Layer 2 of a small transformer language model trained on English Wikipedia (8 layers, counted from 0, width 128). Numbers have three digits each and are written without spaces.
Take only the direct path to the model's output, skipping the later layers: a vector added to the residual stream pushes a token's score in proportion to its dot product with that token's output vector.

Output vectors of the tokens that the questions are about. A number n stands for (n - 500) times 0.015.
" attem": 609589628442406463504394571496424532532629502574468500496505558483529482511587468452594446534562624428485429537556686577579555495487411441310534403505470431483505421445581611448539578303552534656667501549597522509559407480484493560352522559513224500573505536428533373565390491053437594649545494386559736574578292341543440555454608431509457507339573611365401500570533494510431591426449
" Brisb": 583598639429398452517393548492435526528619492573483512505481558485519468499572468438587452555577637398499441557544713587587572494497425442359537425505431453470511428447562597427538593318563532656639501550612522480553430473485499554348538559513209524585512531437543363542394495029443605652572483373565743568594239361531429563430575439518447497397580613385375485566505490526435616418436
":": 490497454512504490485506468473524479476471477496507480513525508507495524505471492516499480518516482485482474497476501516509493497491511519493503513484472498501452506501514524514507486498485514527478506479487517491522491495516491475521487505522489494520498505497489530506510516481501530528501506475497492507472472527522511507522543503501524484514497499504494536501535498483505455510545
" |": 507529511467496493487506502504522480484483498488527535484518477509505499537509463508492493495490497507514507501481499494510494505482522502482469512509492508510512504495488493536516461482509506488474495501491509528510476513510475524528495489516526504483488473524490523507524490503509492477510502480494496516494485505509515482492510506480506502511510486515470513509517503506491502468484
").\n\n": 561509513516495500526482464502472494548449498519475504499479507488521475517492440478516508505493518486472452496507497530531455491489481512514475457534488524482530492502511505486517552481507521510501509497554497490440459518518507526476472499483429496528502529480512456489491481461534497518549531501483537531522479466503498504482516504546500483501484494464437498567535499512499544512522
"it": 482504486499520509481491496489501530488491508493485507489489515503509484504501505535505510520511485524475482494529510503512518505499478534499475504486500499509500522496491516474485487492485513509502512496484492490490509510513526506485513495516476476515502515507504494470506522533512502487520470508530526498478500501486488500504506496539507508512463506513512494460473505496479496471467
" are": 534473516487519476553467478517496480499502517502524487500484493529533497526502495488491491489489541503518484505485541505518458513491458537519489528495500483485506518503519515500467498466474532541509511472483499512479492542536487492496476511508463504503508491462476456512499497483500500496493476498491503493508456495496485574536533530501498489475533525489469496490496510496494511485493
" Genre": 515511501522493498529477482513501477490490502533533518492494513484511483527475480516501506479518527493479461495473510514517475478485475465464523495512495478505492484481534482475491518456497507528530502557485511468542479536466501510485530510526466499539526482485531458508509471443466500563507490484527559538489519472490464531487517501508489531456515550481482526497507501471500523501472
" respectively": 554512508530495492545486475493483494494480503526501508473492523513531516531528487460493475505492546487478516518503537501541472491528460477502503485561512460499492475497559539480478556414498564553510496490572526505450453500527490531478486496459421506480447486490526447488465469460527535460507526485488528504526485489477467529509535479525477488489506512471481462518527540513480548468504
";\n": 512483489485470479540471469509483514551509536511514526506483469497508483526455474489495487499510528459478464500477493516474479534462459498518504486534505491531538493495539579486480546480480562522496502479490528501527505469498535515461519469544461522503500505498521485515468527456474535498462543483518537465489458498510482527502528501483470478505464551478473523488485513521488525517509
" themsel": 592586652426408467513391552499431542532640486588492508503489557491531467516588465439583451538552643394480424537537698597595573503501429459357548426503439450468509415440591604437535577304561532667637505555605522495564428481482481560348523563517214513591510535429528353532400491066425605644560482358558743575582253336529441543447598432522458496354570606345377477576535499526453604411439
" Location": 496463518551522515527511453475499469467537496518497515513496500508509473557468489460493493521502568511468472527498524544476465482483439478524532538457488503493455507487571512512518493493474523541514509486507523468560513517476518488439490485501498501554515504492531541505494495428491508485523505485529549514503474470519478509502517472481505474491510528478468484501499491487476512488479
" |\n": 512508514492475464502472528507490486534477499495512522501517466495505493520496482508497501494495478488523507499517488486482492525490515479482481514513504530519538524497511508525524469493540529477478496531498521526506456509511508528513506501504494494486474488516481508497494481480519484487502518487515508521523484498522493496513482527473488477495466500492466516498514521500489488454493
".\n\n": 512461479510501511519484485495496498508476502497522504507491492505512489503479455492538506510491493472504496468482482514498462518470501477527492481521518515522501519501498507481462535490531514522486510508507525497445472509517530537482473487519464504496505547490522485488492462521516523482515501496502493498528488489497493492502508523515483482525483502501472478536534504509498516516516
".": 493500489500532521509496491486486492493464481486522508507503497517496491492475473494528498512520481477494500470493466484518487519502518485503498503500506498529481529502488499497459528499504503511476501503489522507489475521520516511501488496497488501495486514507488486482499468554522516472487507482497481501513522526501505487530525509507497492516474489518484485532530509506484508524502
"\".\n\n": 521486521504489515512465491524502488500475501515505537501481479489541461499473477476514496515482506448508455504501491542539466526472453484517507470549524495488520507497492492513533555451517506553509508522517528494439453507507498563487476488516425483545515535475487444487487462471522548530507490481499531498534447459523547494468519477519484508499460530470474482566532474523496552496519
".\"\n\n": 516487519501484516523460511509505505503485508515511548507488488487532464507466473475513493515482489461526471497496485539520479523477466470510511463554522484506515507494497505479516539450525522547506508507515527490437458500499517549485492510522413492532514537479491448484478458467523551535501474462503524511524458479523525498471538501517469503495451528480462494550531492510496546497523
"]": 537550559492503532515480536489486486517518502516484483499484488504523510562495490485484463501499504489526442536501527532536464477521474513463479449505464477491540497498539512516519515505451505518493497494553472493472499485487462502495459479499429544536483501498461463494494508440508529529491481481497539501504472496507507547488496487539488496509474537462510531531553488497464506497511
" would": 566492498496511481536462509528494481499488492504495507499504508505524495505506514482503498479480544498494516486477508509506485508505468535507521478515489492471559508499500500489472491467527520527516505512492514537448494516482517496467474485487457500489522521476473477489460490474495521502510500514534505520506478492491482529500527518479500546493494521469478509498500492504475533496506
"b": 468527485522491502500506514497510510496489484499516496498486496475497508500525517480500506524484499499490485504514492489508517513514485510518506506507503511508470483504497489485480478509507491499489498471493498482506508527510512489512496507494475501477477491499509499488495505519503518481511499516517518477501487499487480501520527491497475514487492517493524505506500513519498512496511
"\")": 551537540479497537511476463506482489519480504520447511500486470481532485547498496464501494495493527472483398545509519544532468493495425536511514501503508481454536504499499498539537530488475498522522497504505489489499466531498458533491495473489437492565496492478460450506497508438517531537525501482487553514508453469548539525463525477514523518463474543447447526568510470508482543503517

Output weights of attention head 0. The head adds the sum of these rows, row i times number i of z. A number n stands for (n - 500) times 0.00067.
o0: 484432333655375452572658600573627595459560699594533469533438500607389535453260399538503602551453574367429507613442398747428497553439549336526507387398528596693427410492299306485368507454591426693735500449506595397383530540381552434459467502434412340415613605371550558619387571539411653461683571483597470458479538657704485409476526577195325384509610639607571344494625449621578342470480
o1: 559497456787517627704337572510466683517468463353378571575510464456511440467609562532705580439458368409504439473490404409578442361470434617636526355701541424612460505830436490397468722381619628665648530535431367493287514491478531437400323313501350586367508664340573494450544448588556462409393482568591148354490620557491473579470559403732515609531395454462631424546649492396560563660543
o2: 399536461665501590545494395527564597572428495465534519517434426536384576452397463541400633519586491405253192392436458631482553515473404510547476598452493354530421474770449516507653520655438540533539420507505397276548629527438434445581430372343577438544514475507448454616606683474457551474399617509544521376333615527487578638426583305538579640506481581534630594555624391403653446537484
o3: 589523544407500566544389722539346384564564546224490510565480480601686402519706477497619476516387395433490745492650409292727563537478764394496544351624468789634561729561605507494312471446695578436437647465613660555307222542596521549358426561497425477312318502561575505371468350589556304354490489508419364518667377639627423441557422539535288380668424431360425323553514659606178383481501
o4: 645615493480510574285646395384590451494497675353509618660303465428587578591430522625352477510642395386493261651366433498426465502602501422408508485473414388425315311573565468564613450616347408577688492400520606413568447469425244325561531397444642504755559569604563526461585510421419561587680479412479556459257458287678706558425647320619504475676588474553507533739612388518579490542518
o5: 566432591717495721581491546478434624497597359530380532738381388499578381503622600403545546428482349343411413604470387565711549279588265564533589476631726450361669497622253409573619517403563441608761439619352536423365561569408144491679511271443454402740539585178377375367425573509655543459608486384631571531412602465809555432350578293488483640566469562501459502755822360366560403532462
o6: 326606460586413334315640392444690494525532567749594504424497499418414481472363485506319677510540470541465299492491521679426560346534513480535475501409509238529345443577444545400760540566298481524532371372519361353540645480436488501599327423477636601518584357576616491694805641472486620435507549485425697530176582485388631567410548494512583598362466667578595741459449421531701415504454
o7: 673315537801528534681350401458480583652457535536541483639329438532615406454480598398511476484461395387369458577539488452588466469669303399657635433520608561404653489640522421642275585514435557605663604576325560481359428646545462635431462344520146349643623733028451333418333467512592487489551572641532509540511444438735434607417503466437446611659447566367480338674635477330488634666421
o8: 524436488872483583599409583560515622437540552396566433477425493505512401487531621492562497468445445524481485453473543587549448392419343607647473342604546366631443414697383456468329612395580515795592706443488514450306577576495640461400200399515343547364488540423709412530518501567585599362315446575540209430452548666353447482437624415584580555460502572531680338531597613433613590674542
o9: 614535477512405646471612726351423527438555402639257623742330455540464545516502430696740638492519370328415374606551137433677533466480531544408705419658598466576457554514316577330700447496760418511671407518652545292375430443332214612585515366507565437584485572418445613302647403538564368376573640257599684544491477457787547299479496298530364554622397476470474433604825384464529354559490
o10: 547274555782583577565421450538419601498605486480631391626396517548518533441503669320510453569528511460466525588424624558546472481637182474589539445469614475271654387486345252653349467438402387720693374714251609567503540597494400466605636505482270257701610558083405324553133563415517602680659466634702438505499447429622423528376584454313559596575593623517458334640611395317533646483487
o11: 462436399533546534518443491401361560432434479365567522578553437553501538460492593542598623555503529631424561567518620430548474528569551383539486415418459429386528507376460356659326577489550393615617456505456543586537431494510468492616716571572461395459553519469514535533401496524487602491560356658545432534515332519487376397401521591383428542640624559564512298507420499491257567494452
o12: 618521391575417291743388622380555574533446536635482616521557502396513420519509321551687692495396459509567490454495419456495380369353600473619502295632512453705535475543509558432379819418720651659518455407597392607291433473551777471354223290647320595205558648481661525368652379710482382266382420548553449445564621627501371520445418607735341613471527459512611338414526520605558515520499
o13: 368614635359534638321645653515387480358622330469389501549497534444417623402526424422450533455453443496522525309487482558586669459581538618265475545574379450387372616448418629395923310437532418492464490540625385364499625320404486468700553602394863638465402189707517450549773570447579650467360496314433566436446495413432665358551641339550680537425410520600464705485484399475556417487564
o14: 628423553622529554649331647589390536479521394369477552560540533492608418476640460394732450463363417469622682495531462387616372426485393535582565349687602575519770567571432476475363704247698561645559536696442495663242471577499514474413404486612265472345463656221515409292319379571600411406509421612623226522660490559529368469465508648611445574544448433408478319538667474454384666473565
o15: 498646495427380303628358643511588413572482445673431601478595449409576331482561214444520730381340349463625415337610313363664499237431664494558564320705469566690673706618603687389661721370732794436439550420613242552173440520568663580357137393521500725142454552516683495309920446695615331118368513492412543446472715602551464495537448613739421619388278543433523594438545513623494420533514
o16: 634488498613455521718300636408333597535477564374449571666465548519538404530512483543714725486347450462454627471594436426643464512409605443612565306565436614647559534453524406440244747445787505625604471459648579582297389513514626482366407452471267448232504748301642501390378438675481396388459410658501378481638457645617342428443520599619260525623511442382547163587485593551336503563512
o17: 491436504772473510316676562631659479392652635395621368396413579515513464438484590393444252552501545501609562618419594708469469357504282603491487454532559490395434321504311389521415369475348334666682607493373704535464602580441401389519365533532490449596572495522605508621331502375483650611670392406517333459375493583503625468447686501348692424403601616587552437544508482489611489510516
o18: 657495707356491632666375345711619457564480497449416443439518360629633467496628656459270218476562435432444503499465506504430553621548440428420411722435629618545644600546576476536519458490406627297349602634347404389488607609651387574477565608359516505643464548463277318439382477403523507598519611461437521549577597436520580550568386521369464410576380470415376626544600453496454571439499
o19: 381683531485621660276620392410381521354467575109628369384579571416380560540644682565499422618613554597454532460416719521447463518483503647455367551457352431323258327453587532533400458660300344509440535486473628596746536381487461290494670524501695519555517327809565629789419609376330537739573350517374396412306390468235719658464641374732697430472660409485612589462211521589581498522500
o20: 576599639360395480317418537639554377515639324449410616488548434384635389551736477309522277392243311616763741475677453441564497381610582564441525472749675444456782654627477656325654622214503583450299577561479522679266463584591338526510319523626594726510344305512607359276611308541711450265552342438457326617388425554416491373486531806589503536576253544342338660546654436455239676347625
o21: 574524602387424429348685425415655369585524455836373545578355428444571461587403452562413571472506425436441411567557336472550538511619414454460589626485671506431690535423549565506704419568448524274437534476523503334443410469377329757587432455537504516654567436398361468313717497474712489361537666360399889649434506301711557406499438457345454494553349633466379686656672435484540335524442
o22: 386574390311470346429481416348411460503401526611497559446592583443393530517412505582554739562571612625448479442648509487436591603501762423503532560330313505544342538330558534362534536560444443341428220313677495548634462429492554517486654603452580649407470478675578665647588543550392359589600452486397706549428438475443429515499438669535374515477558473539508493386243513611417414432474
o23: 496761529515496811540568638499411627283436332167312588595591397368405530339652567565646583548496263390418399453495330418564708365561621684352513434777521372574284621791375670337757632319664557625523486512491383331330666341419379391554436376473723590504435353621504474520847448575539495379442493279432277287280562630480723502414613242867601613511327441415637659527671331523574496641658
o24: 687502589417442624583414649506424463565462390575231612664364392487583421585692410581626495422434359406494534465596276369645580522419621501395569514712508714564659665552473563393546611395735603287472469489626574470228361458447442634495438381513484602480489611476444530169625386606647272297399567373511488547654544493715434368546394522561263472683370410448393448625780469451396413542622
o25: 525222405693512511662456261422518558662397693685474374549328519628510379573222610692500580495623709379246373634570377528497438666468460419662551569268519660652424373387557434545151392688431416432687627320557756356672306634551395655341588439427185319661541780264424615567212555449391397671547636558542744591579496449806365522577404376279315386524615513521549248646473709528576385628394
o26: 389444382344520319423542438433402424475533517450773461525696517517519485471503461469427621586442611636577622590481594463533563406573620365551508410389578436397600534382387457579402514505464324545503502462483459659565488493605408420553614579594490478416496341580535466515481540466537574419703285599472529591399397679501422461281474668382559493518590672532473404393399591700389424360433
o27: 433586466432517478305660460629451303433535690426557515320550501549463555418482465522332305588554619516562568510496515522369550642443602495321440570412383581512415363434487575487636400487381569472396489368554650430594471491538571353454579587480579496549435394750597592633606455376388589631637451437496486440484478579396543437517522587552529381478655402535446546432469495585432456409547
o28: 597244531893565577625356460549407622530516558396588429525405555558548430471519609397596346508457520418502585583518535492500379528584228524626593399497607540413630382690437382566183558402494494754630620600380717569415421620538500508419478461571137338573567665055477420485178424443534516611526510673666225539647377491596385594468551468414539538587592503395498250609635520332503740625535
o29: 440419414475517364363632191458582469549375709609676354344488544536447463517316546586334386593642755596333439517515722619315448640513533425519489697223452537453353322279614490579295393807179354383470555331502752460875465581542495548436617591539481432674599489685443622737312571330286529751582539578367754596438388395457507602514422509287546325461712559494490498473203589597525521493452
o30: 521367592765605758521431477589398684382566426266521449535469511505488517438636704352568348507522455473559566555410610567496444454592187676553512464568602390309508400686308341516478537330439439804666475725233528577483656530477336361587596500482442413684523540263406335564234470411548626677604440566678142415443458464435553550447659381527677603548533491506529442574640356272517690534574
o31: 342663395348469466354675463466677418462426488579521533383527523473354605549373453653403561481592518609496313412457483585375518495472627554444371637389359355587277486510548694370762424670363506307349564420607316402648613387463507483517492521411854655495489367849562599628836588468463523419403564384366651460325589485222607530558530472545590495364396497567594745329355540548565416528501

Each question shows a token from some text and the vector z that the head gathered there. A number n stands for (n - 500) times 0.0019.

"oto": 304659507599564491345551557448530542490425621420555423492700492342451570500506456511754453654419
Which of these tokens does it push down most? " |"

" Tr": 450495458403642600570533557549412439517526458595405563477511598651343558525513415483592511510544
Which of these tokens does it push up most? "\")"

"iff": 465541491466643517631532572467412405547510485588453567582510673561377587542346378496524424530521
Which of these tokens does it push up most? "]"

" to": 510601490720523560310572513638413517587429652615722484447489456447526608662642494522629369402337
Which of these tokens does it push up most? ".\n\n"

" a": 524669443670490520275452594601491483566525760557639505477478540314459676612493445539741189642309
Which of these tokens does it push down most? " Location"

" Sak": 281660501602560493343552559433529551496423639432553417491719521339452580492477479505746443660416
Which of these tokens does it push down most? " |"

" ": 298673500622578485309555581470561545463447625359570429474720446309438577497544427519825456689400
Which of these tokens does it push down most? " |"

"ou": 434503458412641611574550540535418451511527471596397547504516618659349577525486418473574477522539
Which of these tokens does it push up most? "\")"

" admitted": 508602494710532558309556511634415514579438638602698479457492446446508613662624486538623363413345
Which of these tokens does it push up most? ".\n\n"

" Movement": 526559573545544346671465647516254512615493291595546479414628397397536691423542489540410680330715
Which of these tokens does it push up most? ":"

" Log": 426569511569556381452543566418493515466475519389568484526665452329491596444505434525657556590469
Which of these tokens does it push down most? " |\n"

" -": 517531596395590462742586670541500563604483266489464528255598335507497492351588563455603688392687
Which of these tokens does it push up most? " Location"

" was": 557633509715565597303549542687409510590471614598748500425499360427497661676681464539635338410342
Which of these tokens does it push up most? ".\n\n"

")\n": 546637507450600453657525706462513654477556327330507591288722397323484634340460542530587611614703
Which of these tokens does it push down most? " |\n"

" performances": 595469506505581551627564534592537477538494502616516575465346707633468432556451537516644422416412
Which of these tokens does it push down most? ":"

"ten": 549470451482511572648679596588532519682388598725520595321343701691447436485525591484758493354379
Which of these tokens does it push down most? ":"

",": 348487476629521464372542497517353550459486536609481415529522562604449436609552496464547456367559
Which of these tokens does it push up most? " |\n"

" rev": 306701481621509452364542601399463547599394709573604386522671610296517663509430532505705356636395
Which of these tokens does it push up most? " respectively"

" Sher": 482546507450639557655542578471440425544542464597463564569504634551389601520355400480530406538505
Which of these tokens does it push down most? " Brisb"

" Tak": 464599479701531498283545493563462530558441701553667444521541501413481609618492500519632324499331
Which of these tokens does it push down most? " Location"

" Station": 474451537571500489418633591377629475433374497352450554535581462443383323460703522532859748554403
Which of these tokens does it push down most? " |"

" bus": 504644437574437437371514585478520477637462795648575498546349670406435582593376474547734218616325
Which of these tokens does it push down most? " Location"

" Director": 532603528527553447632538659432476606515540383500509541345627456375462595382435566523555527518646
Which of these tokens does it push down most? " themsel"

" and": 503492440516494546589677587553531504668423663742529560344346730655439438501495574464780441390360
Which of these tokens does it push down most? ":"

"set": 513473435507503569612694577570552520666397635712510573343349739684434442496490602474774464387350
Which of these tokens does it push down most? ":"

" Road": 583452485389523521680542574506513484632506472613457537474346549615392428422391526467560437435510
Which of these tokens does it push down most? " Brisb"

" Beach": 578727523647558540365506654639429486634473697601645474519445490391375781637492414599713205561358
Which of these tokens does it push down most? " Location"

" Bas": 535488502458626580706565559532459389530563427621455601535450639647396559540404405491553442483494
Which of these tokens does it push down most? " Brisb"

" for": 467708498678587640247489554730451529568540624531665444438571267367452747675628444531673221548366
Which of these tokens does it push down most? " Location"

" due": 308543433621452409389647533440422484572335688742436402554412787676434376660516494451754460400430
Which of these tokens does it push down most? ":"

" of": 422579531567516515576706610476507428631425595740497460479479546604386473494513483414703431430461
Which of these tokens does it push down most? ":"

" up": 518475446506498577612694588588542519670403625720517568334338721693434448504513592479779463373358
Which of these tokens does it push down most? ":"